Layer 2 of a small transformer language model trained on English Wikipedia (10 layers, counted from 0, width 96). Numbers have three digits each and are written without spaces.
Take only the direct path to the model's output, skipping the later layers: a vector added to the residual stream pushes a token's score in proportion to its dot product with that token's output vector.

Output vectors of the tokens that the questions are about. A number n stands for (n - 500) times 0.0027.
"ersh": 361143520420703610464656472649355545485570432398626510301435531581466321281299707548703567249551390368337510569526731344466349630627628725700341321735277481266421425468534505511846670542462684800536520366683540684235505485260481488521109742746381669827537510397472976362614509675627128485
"tr": 426454341522520659517572659545522380716368551377567426540471695447571553593279515442635453560602474582410513445578628509437507351579837406587545621588539544479740331545575763552509481473449633478623418673565621474617614503540559442144415497538522489507488415523762411353509601370457589503
"olf ": 446471377181378904503532512816238830495245408794420765301458224772436414226688423721808709490329740579141573777445402495150435617632543467655655361549738444307321322578550458576566348255457430254679532727611237445510609294292540632283217516541228600752524500638625786327485518570468279311
"funding ": 524753375458616500316546609672549532434409395553240409549471416549444283266404668500695458496711747616360895772188641589542324699603392749158378487473738411495399381368584390397475615225583536320678560602586108500331490597463774374364243453487350639275425395506864455646513646481616307652
"Sir ": 445662404266567762332550607439290356218647581743374578503498223589729444587348689631630319544519508458268577635358256512238466510556683737407573483510366544478406344259326340413437492470451450318466483486355533453521743542490633618356364251597593675533380178564621765455703610618688448508
"her": 456361557505460598520524513415451480532457577705457306548490630602489239676449407450628540305548453536493446637164371606473472532546500763440512577431765261334638379408247617409635485397426687419694321357169334705387539081490389646313433464527553250559532214434562573349593571420540504447
"end ": 449382496554427406488649755714591635311491425487249210531444301536500596534401496514426403615845424687693522586505549749766201637693545466422389383732504160177563536519678496539692653630392385465691482600532427653230589646528017289759432366540215273680381669630505531560526551611372418337
"peace ": 449651447489689440392379613471424616347438367705473344541424261611652232190612641386500275346388541772480742605439464745378427558419470584169373454733358436383536339314308388467571416535522440508686412583388195478446659220485449445496131436524411407612617210580547524569547700347588543383
"ily ": 608341349387444646471405545762206770229341516737189777363394573469622331313535555622838449476528505283814500463772538635664427459709246612526372360582509500505223470516437385507409263458538400241706662688254490474565440384304244566325190403578094360765327474392874417605628673290318500456
"- ": 566546586209543718541646576496350500456599566428701539557463457360538531416681458594554580590520532568527658583600605421661419533303481572605447426338464273488587606663107599590400404402769441312379622496592446553634609672520520428587429460465404512404442422436456552265645430591187666500
"Language": 438569469164602361464518474304433684429345677661334651560415432318475291362638504466882533608427583193768477515466651571427352624182496672283718387549534393290488505461318266406375701566625699500614337444408319632247591500374360412480610363387303799763256611854636743764622552278463316460
"GD": 347439355193606669366390292431534684451357341771385600433420505445405238124421717329591701701559674460312413764427466521465382685389580579330474335674378259685496483388601243494413415222608471453670367534485394184443538456478288563486596527376618755452372473369713453746367504262593161509
"that ": 509704704398528405388546149324719523402495415610172401652563355394568202749541604514763551558725400339686599697391355566469443601681202321663567640692580606095744582471522690510385333505664576273516551672404463575663410261542483358544509327625613418336475419735314313465491802775606448518
"Division": 307328365349541492413623167383198443542727276275549645398423365412638174642467713698491379659642313599519448517611259461431339490409563496671556394605402354345554594318457423547563599436503401624476380459591434383285567669447597285591545500492679546598355466387532731536775644295459305707
"able ": 238649353449618536492357583551612617597432393571528654526648352303518600645431674587768641648495384496426620386324571383554254449731422348698649485515400433720492324440691272381867450536426357504597417787343400169350500609401459314596414664521247461690386536614789378376525548381404687685
"%": 496536686444534544337479490630545704474559491516542753219372578473615500606598632460393622454404703676447445567442477422645518888496550740426718298500488644694698538337230339420658627291605651379630513754510427470356770560387351683229424600355692586594422465500572641598492650500410190724
"ath": 466472279480590531519638336430335656705459407622500633435408728507263633551667578630776299525475370470397570618484581630589531404558574571557592565470672399552441237611425330551719550696416368660579609413465668519515415485408260718156292355584634317641565574384597464520426612450534301522
"exam": 400500468533456579453457365550573493526636249626382521590483200571603448522673437794677249623727672387442611614560393535369347441528733703507575518580513287492468291373500302469660709400560472422653493720652344560453401587498370370531345226429512431446507587660655384552483687548365607577
"wrote": 316613280417495489425242232656510574366687397612529719516476108660927601467531577661763704870530678346400661494231621449107397722388572964425780441771588378335468249310460155244353307481658436603710612808629384381568534542441714110645521080664589494358260511658560377650709486613425249413
"abil": 201484373612491636495382500554455943578533566631629780599373273323403516427441508727762478459472424359400604696350435439581308441660435419681579574722555288564556340424305412402771353257566509599555577650485475364550514619387508333424289504545153613859442509708763426491448605491410524549
"ism": 509652565808601677530333547521408658168776530625418545427391454560669292686558435654654513516411599374239475421426618605505388554472640641445447329276385400617544376659592363588617677475578518439456311449529471464425736441265370649425301278492631477425447478405538666706421794112445590439
"edic": 481419606518372453497377408684456305356545256452307487352428395606801198585437591481722222314683346248327639567462252754603387346324702707301339297521395430225404342572173279510525408364500641504879463394441286666274535381401414234654296398566434414309289424544582487360371586509344428553
"ann": 613380507550489323542337179541646602655451555709405421575541357534418453744368649468764249648627828500644698560464347529573555478588411428658396471367363412311666534407395470503664558500375324356669580580491363648556281397458278654552372500537389563250521662486693452463482637380362324500

Output weights of attention head 1. The head adds the sum of these rows, row i times number i of z. A number n stands for (n - 500) times 0.00082.
o0: 511278389542346494406465578579467448536657487648371537401598522482430494647355782372362348335534434690494468419502308512483404347618507458679519400556529605508638312642517396294623303597574564488416533502606534496479637316413361489436344397557439494459583609608342539415499550224798589372
o1: 566471499468510453345364243430759790547568565246538496255339359481363449402318375446323534384441541511496417341486512226688420391496363628676559406390408357753756511614609409652471435410392376513354458525417524434530504471379428522522598677550572596526515505260551588532320527406570264529
o2: 567447583441495593482358328477405538398462524430410496648723410364597552487602362419534517656492549470561619643439421656331604358485483547549635465563498381496555381491617440510463614385698552280655475629492451436326453499565514380535485291636562417464408475443484374665445581311487418385
o3: 699745263472429450248435443514397630602440467474501654490533463410480506573456354574794708725591631383371344507444517723515505485296525459477621304477797467573602766381368537532623521306565702403749438481736398525689496270376461593323659456571538489569257502600574664478580501729672654542
o4: 737430450643420389302391407562395604507387682439321324611102548552384508338685561406447488583506270634421543501413525463636561439491631540592646459426394483518634454533482409383635613379416472398435654407396606478390568451283315592602475257632541467542408527426364556744346591510331360500
o5: 571479436505343531537607518464533453717589382542576654599564490135329336525429536522442765474630474219737524394520632442694459556536412552529704452494425156559672552483023498691652306419406471476550494488598418567555188345457379511396414482398439628679365626529564665569295550443383585766
o6: 415717516365337467513449513433430560708309596667486432426695360425483627456496487351582541616530545505511553415521502557556458692552492372485667635484641479547557472458300525512555323513524624600450454583422548578559386489527562444454623611403527452522267364453395407438466483594495601426
o7: 253245549366616591497623485530417547643379443581693752669673571429658606299610402532508584462388370671317549359800501583538500434503617377720667624567561569382650343607516497671632298402362577577599453351604632555526392418704301508559433476612497384664462357484421566554327565776524629476
o8: 457399417504555367502403644631425504438434684697252391343492609405450488396592536510481598732517319663580535518447493288482419736370464433411437520584497581405211481459629467343648432550481570476408675596497525331623546362524596515547591558632477629382277716727557344437344265696369550595
o9: 418473303741366536528454491733534537492492377574447369328559462511388308464508653244440600481544493521363439525356468540617321457644524485580487413462603626435529673480568560513517609460657398617507546363543599485368555349479389489412454503413487585578631627651511319663538435539424554420
o10: 512620521308320495688548504469539419346570575463567467510563544608554525539499399558563634534497595551462367642419481583450483637420389462304353484383386530513433616367554648313454525504474589497448522467548429420579674544443686536641482639560503520343420476628601484376547528545578503497
o11: 361570593466390441455460816515557361539509588439411397521540639405516667530442457511405501321569337423426265482640383497440512511633653467532409312400365557602478447391568584396441552439498351601268648378660619588583570357521497695332563470459638720598501585338506500688581556484514541538
o12: 451618601570460438423509583332397528437671432410600497292459509308628411708617570315580650586434651392579517441389527493581501487590502456442533367623391396705603490448643454407391448464655418489488635592347498396506443585549574564529495630642680511450435490483353422442449561299613321711
o13: 383578499359268694697465507354275438579502564476518602631547538397396394531580507575472555341545756499533260603504379472437338455436379400542557589570300377617561781490340569396561561484596537578513473496615428514499566556627517461336447521433420548567672370615505583656653478536498544491
o14: 475374378516501616491300580528438484553548471543493477398439452544490515507623541530546443475540458508327536612448490580495541489756534525439379471572610406359410508390460342484414440483525549472544648636434365659514687427416316508372435542489487412556377404533433458375577520428616592535
o15: 500624509595595492448518439604499448455557398292502515347653471275431467556506632578448598485501555639586477607485359551408357311271594531577428500440505454451411429358878700490300507526623345465643356397551526451330449509540749329588521532657548743377775667468654560742514474765385522505
o16: 488435497553550690452397591486497536520616542690423515586309559368401432632537521536629514682418293361493542383619486449591477568501452329523326468476424507405451821501395522494483452464528512451498400476678440560563497502497477386393581650714399539695483372456519571157437371445631583666
o17: 565419602615465445553523499439536659517514512675336595660365460415434574510367714554726425402472462412394463661491750305549360353579667464774597531635456613716426457411391653556585353385466513460377638486413379595557593389445172470496527540503513271360590598624377364519450495509471592548
o18: 537624326523449614488423430546487399469392420560405513509462426523338589353521449287459533391442396368676367461707548465596649432458575342572400496482655447495569381632397477549486388594433578336335470408408397384292566409523483569581443370580606569444519400375304378606580368458513521345
o19: 456438454588419563600513226534671313542436605636441537169296267738568540420530517262319619312456641291495427389343638539301574595287421447501776483321424457447568530524474485336477507531330601520493415629657458272623464601432453457615585522494541501311433470513601725524521535469494217484
o20: 528491443567499391371624314570416458422442485784513636638287470498466595340382541383400497675467411400567418563474613292643567312606458433470530645339282632647379404473433482318780361580510700558439512536498454731436472308457372370523556494670555474244568352608586291422603437356523383623
o21: 332497418616383632338466559430386502505415332492484408384647369586480557393557444447486584213441565418502392365356686428422571384588485542405556575620384507410395565398422409447418488375770665343506564682351492358430484385362513355378333498476534551471477332617514510574519402675419669260
o22: 628388555432599312310311526522463457451434465374191668347222369590476454509409713512572482466589431784394373532339525544549355793744547435559347412555494580333369416570478549592495632677547565390503729496384241508226466589407223498422351383595472484495540495637419565782694679400439395367
o23: 439350504417525452343506445547537633611429498436485428194583615674500720285425372501382584563476520499535657405468406455438642512589326521411729256526550443423423286710507470467455422524489475558484566514458764539583532314116342334373783421516510510540581441384261335620684293401405365470
o24: 663556530375448287695544557520522572402360527507315465431549333560588450718359552682539436508541615269503655502484436439526674406644725631469446507523652491409343343432368456602769772352672621377541628550349395552634462628280469443451553464552634287403459557677598452314432547510602644325
o25: 586611393329612402784454412367536520653560642384565555650577605531445563382610341795480378257431444236487454452545499564539574340354475527625574430403380464373675501461638642474349526478532356640585472542643528641475481751452610632397468493313548476488627328602445650734535345441448498421
o26: 553260469584759411484557424495399603444760596523505609603430527433647318460568632471589431514605526570407468530462468473455364371741459642592557483716237630613436625403230510672590540437367511230690535365363445708476556522568380525498381440449538357505543541603604608498561627587457522431
o27: 563463630527471646521427417283535458366464497560356524587520400498473385341541405400464507377536284129703381419228464414504463586344511367527614454499488483480649289463404255578364515379445410349544385510414456507579369351653459678563305214432689333345253559467553513374642498325554582118
o28: 600522755482387428838514623487551543490408484375547652482404348509492314394355662803514289511502279329424639522503467328638601547523416442578553614393517498586366431489435679478500821509554417668321531585490496422589592399627508493484440521274563501512517499612549586383464378649450530480
o29: 715309372545540538482481524611665626608324517544289412522421523421364333634529374560380681690654229510606507462380626271571404433541417299761721431623540389467303565627645559710548508564388587445642492530627457610428214687442433492253524659550378452519541635562522381504247341620420419434
o30: 384347598483613423401379420649564560608410456609419567508409341369503561523518631443365230672520294364237538612602376378399569563534626350718321598604429664253448557460401545512732556441888375686477594453459240576267558474526430406389495488623553479547630413427562474510536615554593540558
o31: 595594329768522531444485739539458529402594457477413394452584453584625506574461547460411387564377432551461699391737510523594610402559483386603487668582362675436406657525546544466479375563501480573631356534441676442461363606472624530519542621390499596610635487509384547327465359682497564293
o32: 559359482453489685691358580548523429334484434463580390509779414449522478622347426663325520653322420346610503411614412641780496445442366405533623530469543565407481361583786684299351615626752620533681511504665582400486425556441462362523599574574285525587579477638399416329385557619785631525
o33: 689416544422523747525595491561538428640461337587467364383255400553616331402428388281439599621448567442361549603424454464484500716409535566353472627364514330384676481512497655494445407466386483665572355533522432403300445547290286456441640540638292537531535524410449662348365436367456486564
o34: 625737389382600740342493423515448405301600628324617651287532599573486553516595572656338572347547461567712590626518524405649497522353483596258683573464423439455399295643459267340457514651487492422324639448497555446509692676310630539685517420352570390392622459460310447349706448485614413559
o35: 597614457493364403744626612414368491439574631428703494543688448574414436393481536763500435428537671718674420426381396471547562483604411370488445758534600330457344507540543441541103391509630346203452712492420553439689464517693607281662384516446518412307449442482621594568595459769476634478
o36: 372575440485399458506485424417552427387644451468564427332559594536504497523450327343439505618581703243702465584425422553439457542400503458498536402569407507519507468354407461332419306550482361501582550400337498587524462551414590431679448555476620437376503592541508385564632559614620421419
o37: 608520197186566641237346316376564430642494439477226617344341554588441547286312567373592616520409505709641353510492636383682360526217404660320554471572379537519535572398477536510530520539440319471440171537569420604484545452336567410623528629504521483464440604436420503577660377673385392442
o38: 464362675461613625462465601545295556397539392650697506549473247719563404535532383301640467338618532501498397445502463508402624498560495516618609249639443512665524409672387384586527671435628456470430440353520702338521413282529362653486395502504465498523351407549456427358517496332470482285
o39: 596304632495838496409286437603441407468420479553643466363496407643444473555471513513292433562512511538321519578642656588438352530304479578307372369588569369418423365423326419629601516602444498524527404499364315383534497615501419738507372588582577665496687519429684643324564579722410324431
o40: 442257525388347514593449382643427589550266614483582370329646594423391439435550434532471502643609485606658630316403452306437495570475388414492667434434470545395362426769773448509389700486634421486181545458722721649408322453609464301469624538535414524654607449630416382442398460581537370418
o41: 530500479511480662306563511525533525341561558436507795439708396657699555530464508383648541493414577547540541501595568639463390528453492767624752283552601425507557665459467498408736504437349667418618412716376484471414392537536345500560346611496421537495280638668597472676552356548470514337
o42: 517718677450444732708536505441439527517287376324720425440627593380561605330504207425493491688402718530477627610646524459509464356337480486544628520402380436608578464448412610449526356506351496568497533515535541430364471583647615470551209454447532343411620479531335422478326598388350393350
o43: 504493345594597472671499801556512437494542704618432344451616567606471660540478322502516515570419527323540557599677708395462493396509574761668606495517522543656483644540556522382415502480437484430490575559419516491616413484544427542494479546478513494389372704648478337420621368568522430391
o44: 622334418412478471629602534582533384634466565514554493497634646577322464618498537450561440414619381798409508219433503607370403444678477562424355307421499413523508454521531444381591511505423498212417410557531515490416796495590744508359264460494509544544406472526577696454377503309464468443
o45: 528590497576662466508614504537511494360640550461572653716408524386570393450518544531656544487445509477475555540517520475564546434524545658561472596404380612496527626427519555489574616501446613361631541522542512367447532466521543347493451444553521462514533457567566590497528566422456510535
o46: 785276474605331493848647494533481442712334470438372486580488584610282536432745604477524581443600346741474514553645468576484538402450517304459420460537369428539372486474465562604627649578335516377386382410512565617592800345543520612484528461465496461478473488437329460399418387558316706461
o47: 664493469520448364539648633470485331541453616578424364430424644517527476549610714376338603777450441452397477446372624278500697454620344448437454431544498511485505748608290669643370660640499628446464377420411366537478434510486436573631641598592533443350514580545548638403531422525377531467
o48: 597538356180482634359569464549476481613220468479597523642466518559573555490492383508360444536591360626332411401445677380620536379612490376447279640660396548635454523584377608628642626529545469246388528502674313280472570615762740644277471514514488352458536512390444651370391507567605348448
o49: 520635574305473582391400420442478490530527708514626652697794436548631436544428164428510596739486632269400379608441509630530411476375511626495737654474285559550556417466402532569436683602805570413640491616568532403401486681584547391536585777332572487516386480648522458691332482721346465417
o50: 383426665513473452335590474375449468375569187410571544482344756466487103452376288496490493786658429332511419561572455377574435445366504490432561443559490488732434529394388440442584541431464653618542467375452552557478556418474438319390674552550554549584639658468649567414495378626587420644
o51: 534438525573449466174504225413424858553537412327645626582615391524409631390612521545540251538512307478442555339598555692508451640514448405449401630442780421315487548520575202563475389354550653420617417489675418571374264525627526302334596421627549443449426340420611524464548143209418658639
o52: 653675450446474448712564555484367659509538704583571314462559506475546451466542430451585448627468619512570541681618400498547485611323443418428609454515569470523457512345542698210525292453373552665535610515421575501626548607411565682648686595426460526478521582446451376405305390542491587603
o53: 455469435470447433444296568664563583493452440362445352391543654382371601429604587346399476378643405651432457544545472276449395456698531445727399499448524409511364494667409493473560569638280585476522463355344487719668595532513631607421483346520374603527501709586524439559725410629456509141
o54: 382591570493511637427311325508681405408518406554574352499488591452603508433751544464349361502603444688609562608711378516735642256458377524397577425593608465483336542417479529565442511502597456695403656631706721648577254764634624532708520656478556409380654646307428337539390446448510437611
o55: 530415466473486732518513460575515512658465633439690447485439461368553610486624522369379532646571522271512525576505381480551385538636405522468554613622390424671472445515446622480548491637429433422626555563516445526344467489570515551263664659481442535446476424498263401420631429587516385789
o56: 508495410518529500554481530552415406428510588542598510510422506598481406477449369473400444483517509378526431538523525499517467524352595536523484477459437547402544520423628434262383600604531359512468557426588458402530576560603541526568429473434546523539571488493601535565539577624551459520
o57: 562590304630340395612775424564480565470680668495499620444363496585673581508589463592432641621557475436589567575607412542647460524682380659347568620427183657618455675440350573395431535547394473411467518330556530791534457594678663460664534532426568467440477314472490455456588585580485468737
o58: 398625493485636322617487532540472631602520510519505370346527515484126576616501613672565399573481226518501449547538488507525553386588549509803736295441743500614410544340433620490292607416592474414498555420416532329545528408351603225367546575505615502464384546323658546564549462452403464354
o59: 504522461318492670425691408389377556802566415573671496375459607357434469294610525502289539341436495378571577605530279477462554266646530532391233268472511312549575255549537713689409443466459549385610535741475569367421290475259417694412481502587482678489406454354362684371371211466635580528
o60: 373560398444777501600671531480349394542430423486547672425589613483325415603641411824441577541501483696554544406566516475623419451467419595469411563596618429504562626516439601583461389604503575542651359455309400506425586491670648483511565511487410541615689419418661623562398466558503689569
o61: 428628432367644644528339474425576277250480376218682417371478665370566479320714535387393299399606456527529428406682586510618634507552640375570574385601340472554408605311593570521484514391567401436573555442561577418385377656590550555454767615360486433603396509338656665652440513600535486612
o62: 488475492438529573432485640448572449780504681384647486324420606467532414331451547254503527332359527784368363374440515187514474406518330461388498488430435415536618584700733494329374468460626482545394426602669456439515634481433590545446397525565582582497602558357478446515585462395535296632
o63: 340511433209508783547467453509354293198475363657654564489379605580513490444532410496404471506616512419323462630306380563479546406759562478504274200541354466550455466171464599338502436367380209551607557510401611494445635307556470624524512591514570465457530406481639686512637559418547411363

Each question shows a token from some text and the vector z that the head gathered there. A number n stands for (n - 500) times 0.0035.

"remaining ": 477484514526519626501478531429458507520477477453508523547361548499545440623483544512507601448522489449524524478496481471502422538558491532463481595423512463487581480466473555502522516460435423
Pushed up most: "ily "

"for ": 513498471486467607463537506421489505566465472474574609483453572421482369513420615450464535552445481505446431481460517570407479454486510552461564613491572448494514531550475498474523492527462491
Pushed up most: "ersh"

"ency ": 462460453534434621482562431516522443544532478571512596478456471375534328469536538436629509556375497482552527433447341469525422543416520606504510580460560529471389497560514571572470587532513411
Which three tokens does it push up most, strongest first? "Division", "- ", "abil"

"in ": 493509450541468659467564431497486484540507466511533561511469457419481361451499573471543497539412440490511464443490441489470469508431537566525556597442542521452421503548488558507532553546518413
Pushed up most: "Division"

"9": 460366441296480327540461497563531574420658456410571584428366401352586282626558538508617432571499422322345679425292362297596308564593527563628619537598293413491620404387551560555249539264541305
Pushed down most: "GD"

"o": 443314391455367595563596445508573444521539481413610498559416552509296385584564434546477377479589601456577675525340392326551343750524441592599520446384323593590471529484491652348401434428509333
Which three tokens does it push up most, strongest first? "- ", "that ", "tr"

"188": 469477448366384522472499426400500410512441444466516496362642511436425408589474576529554565519437458574325514469378611506462448409387606499624575545461497518464400478522454520472539505445394481
Pushed down most: "wrote"

"4": 460579476379361529528408370332491464558516409445482526344659481409403408630492568564581527441407401495335536517302603521406447500417594480544521554530511472493448485527466530510531530416385501
Pushed down most: "end "

"D": 463452536572581594422544618415452480467473487440540568514411561451539378612509644572511716425482521489454559437438483456471455531610481570487528623445561501554584504464511547500533533481440417
Pushed up most: "ily "

"sw": 425557471443490582535561475485518539546591442497475595573463510521397449452532505476512547533476396418542504505486492506501485555511459464619518600513475485547544517568475558518546516527491459
Pushed down most: "wrote"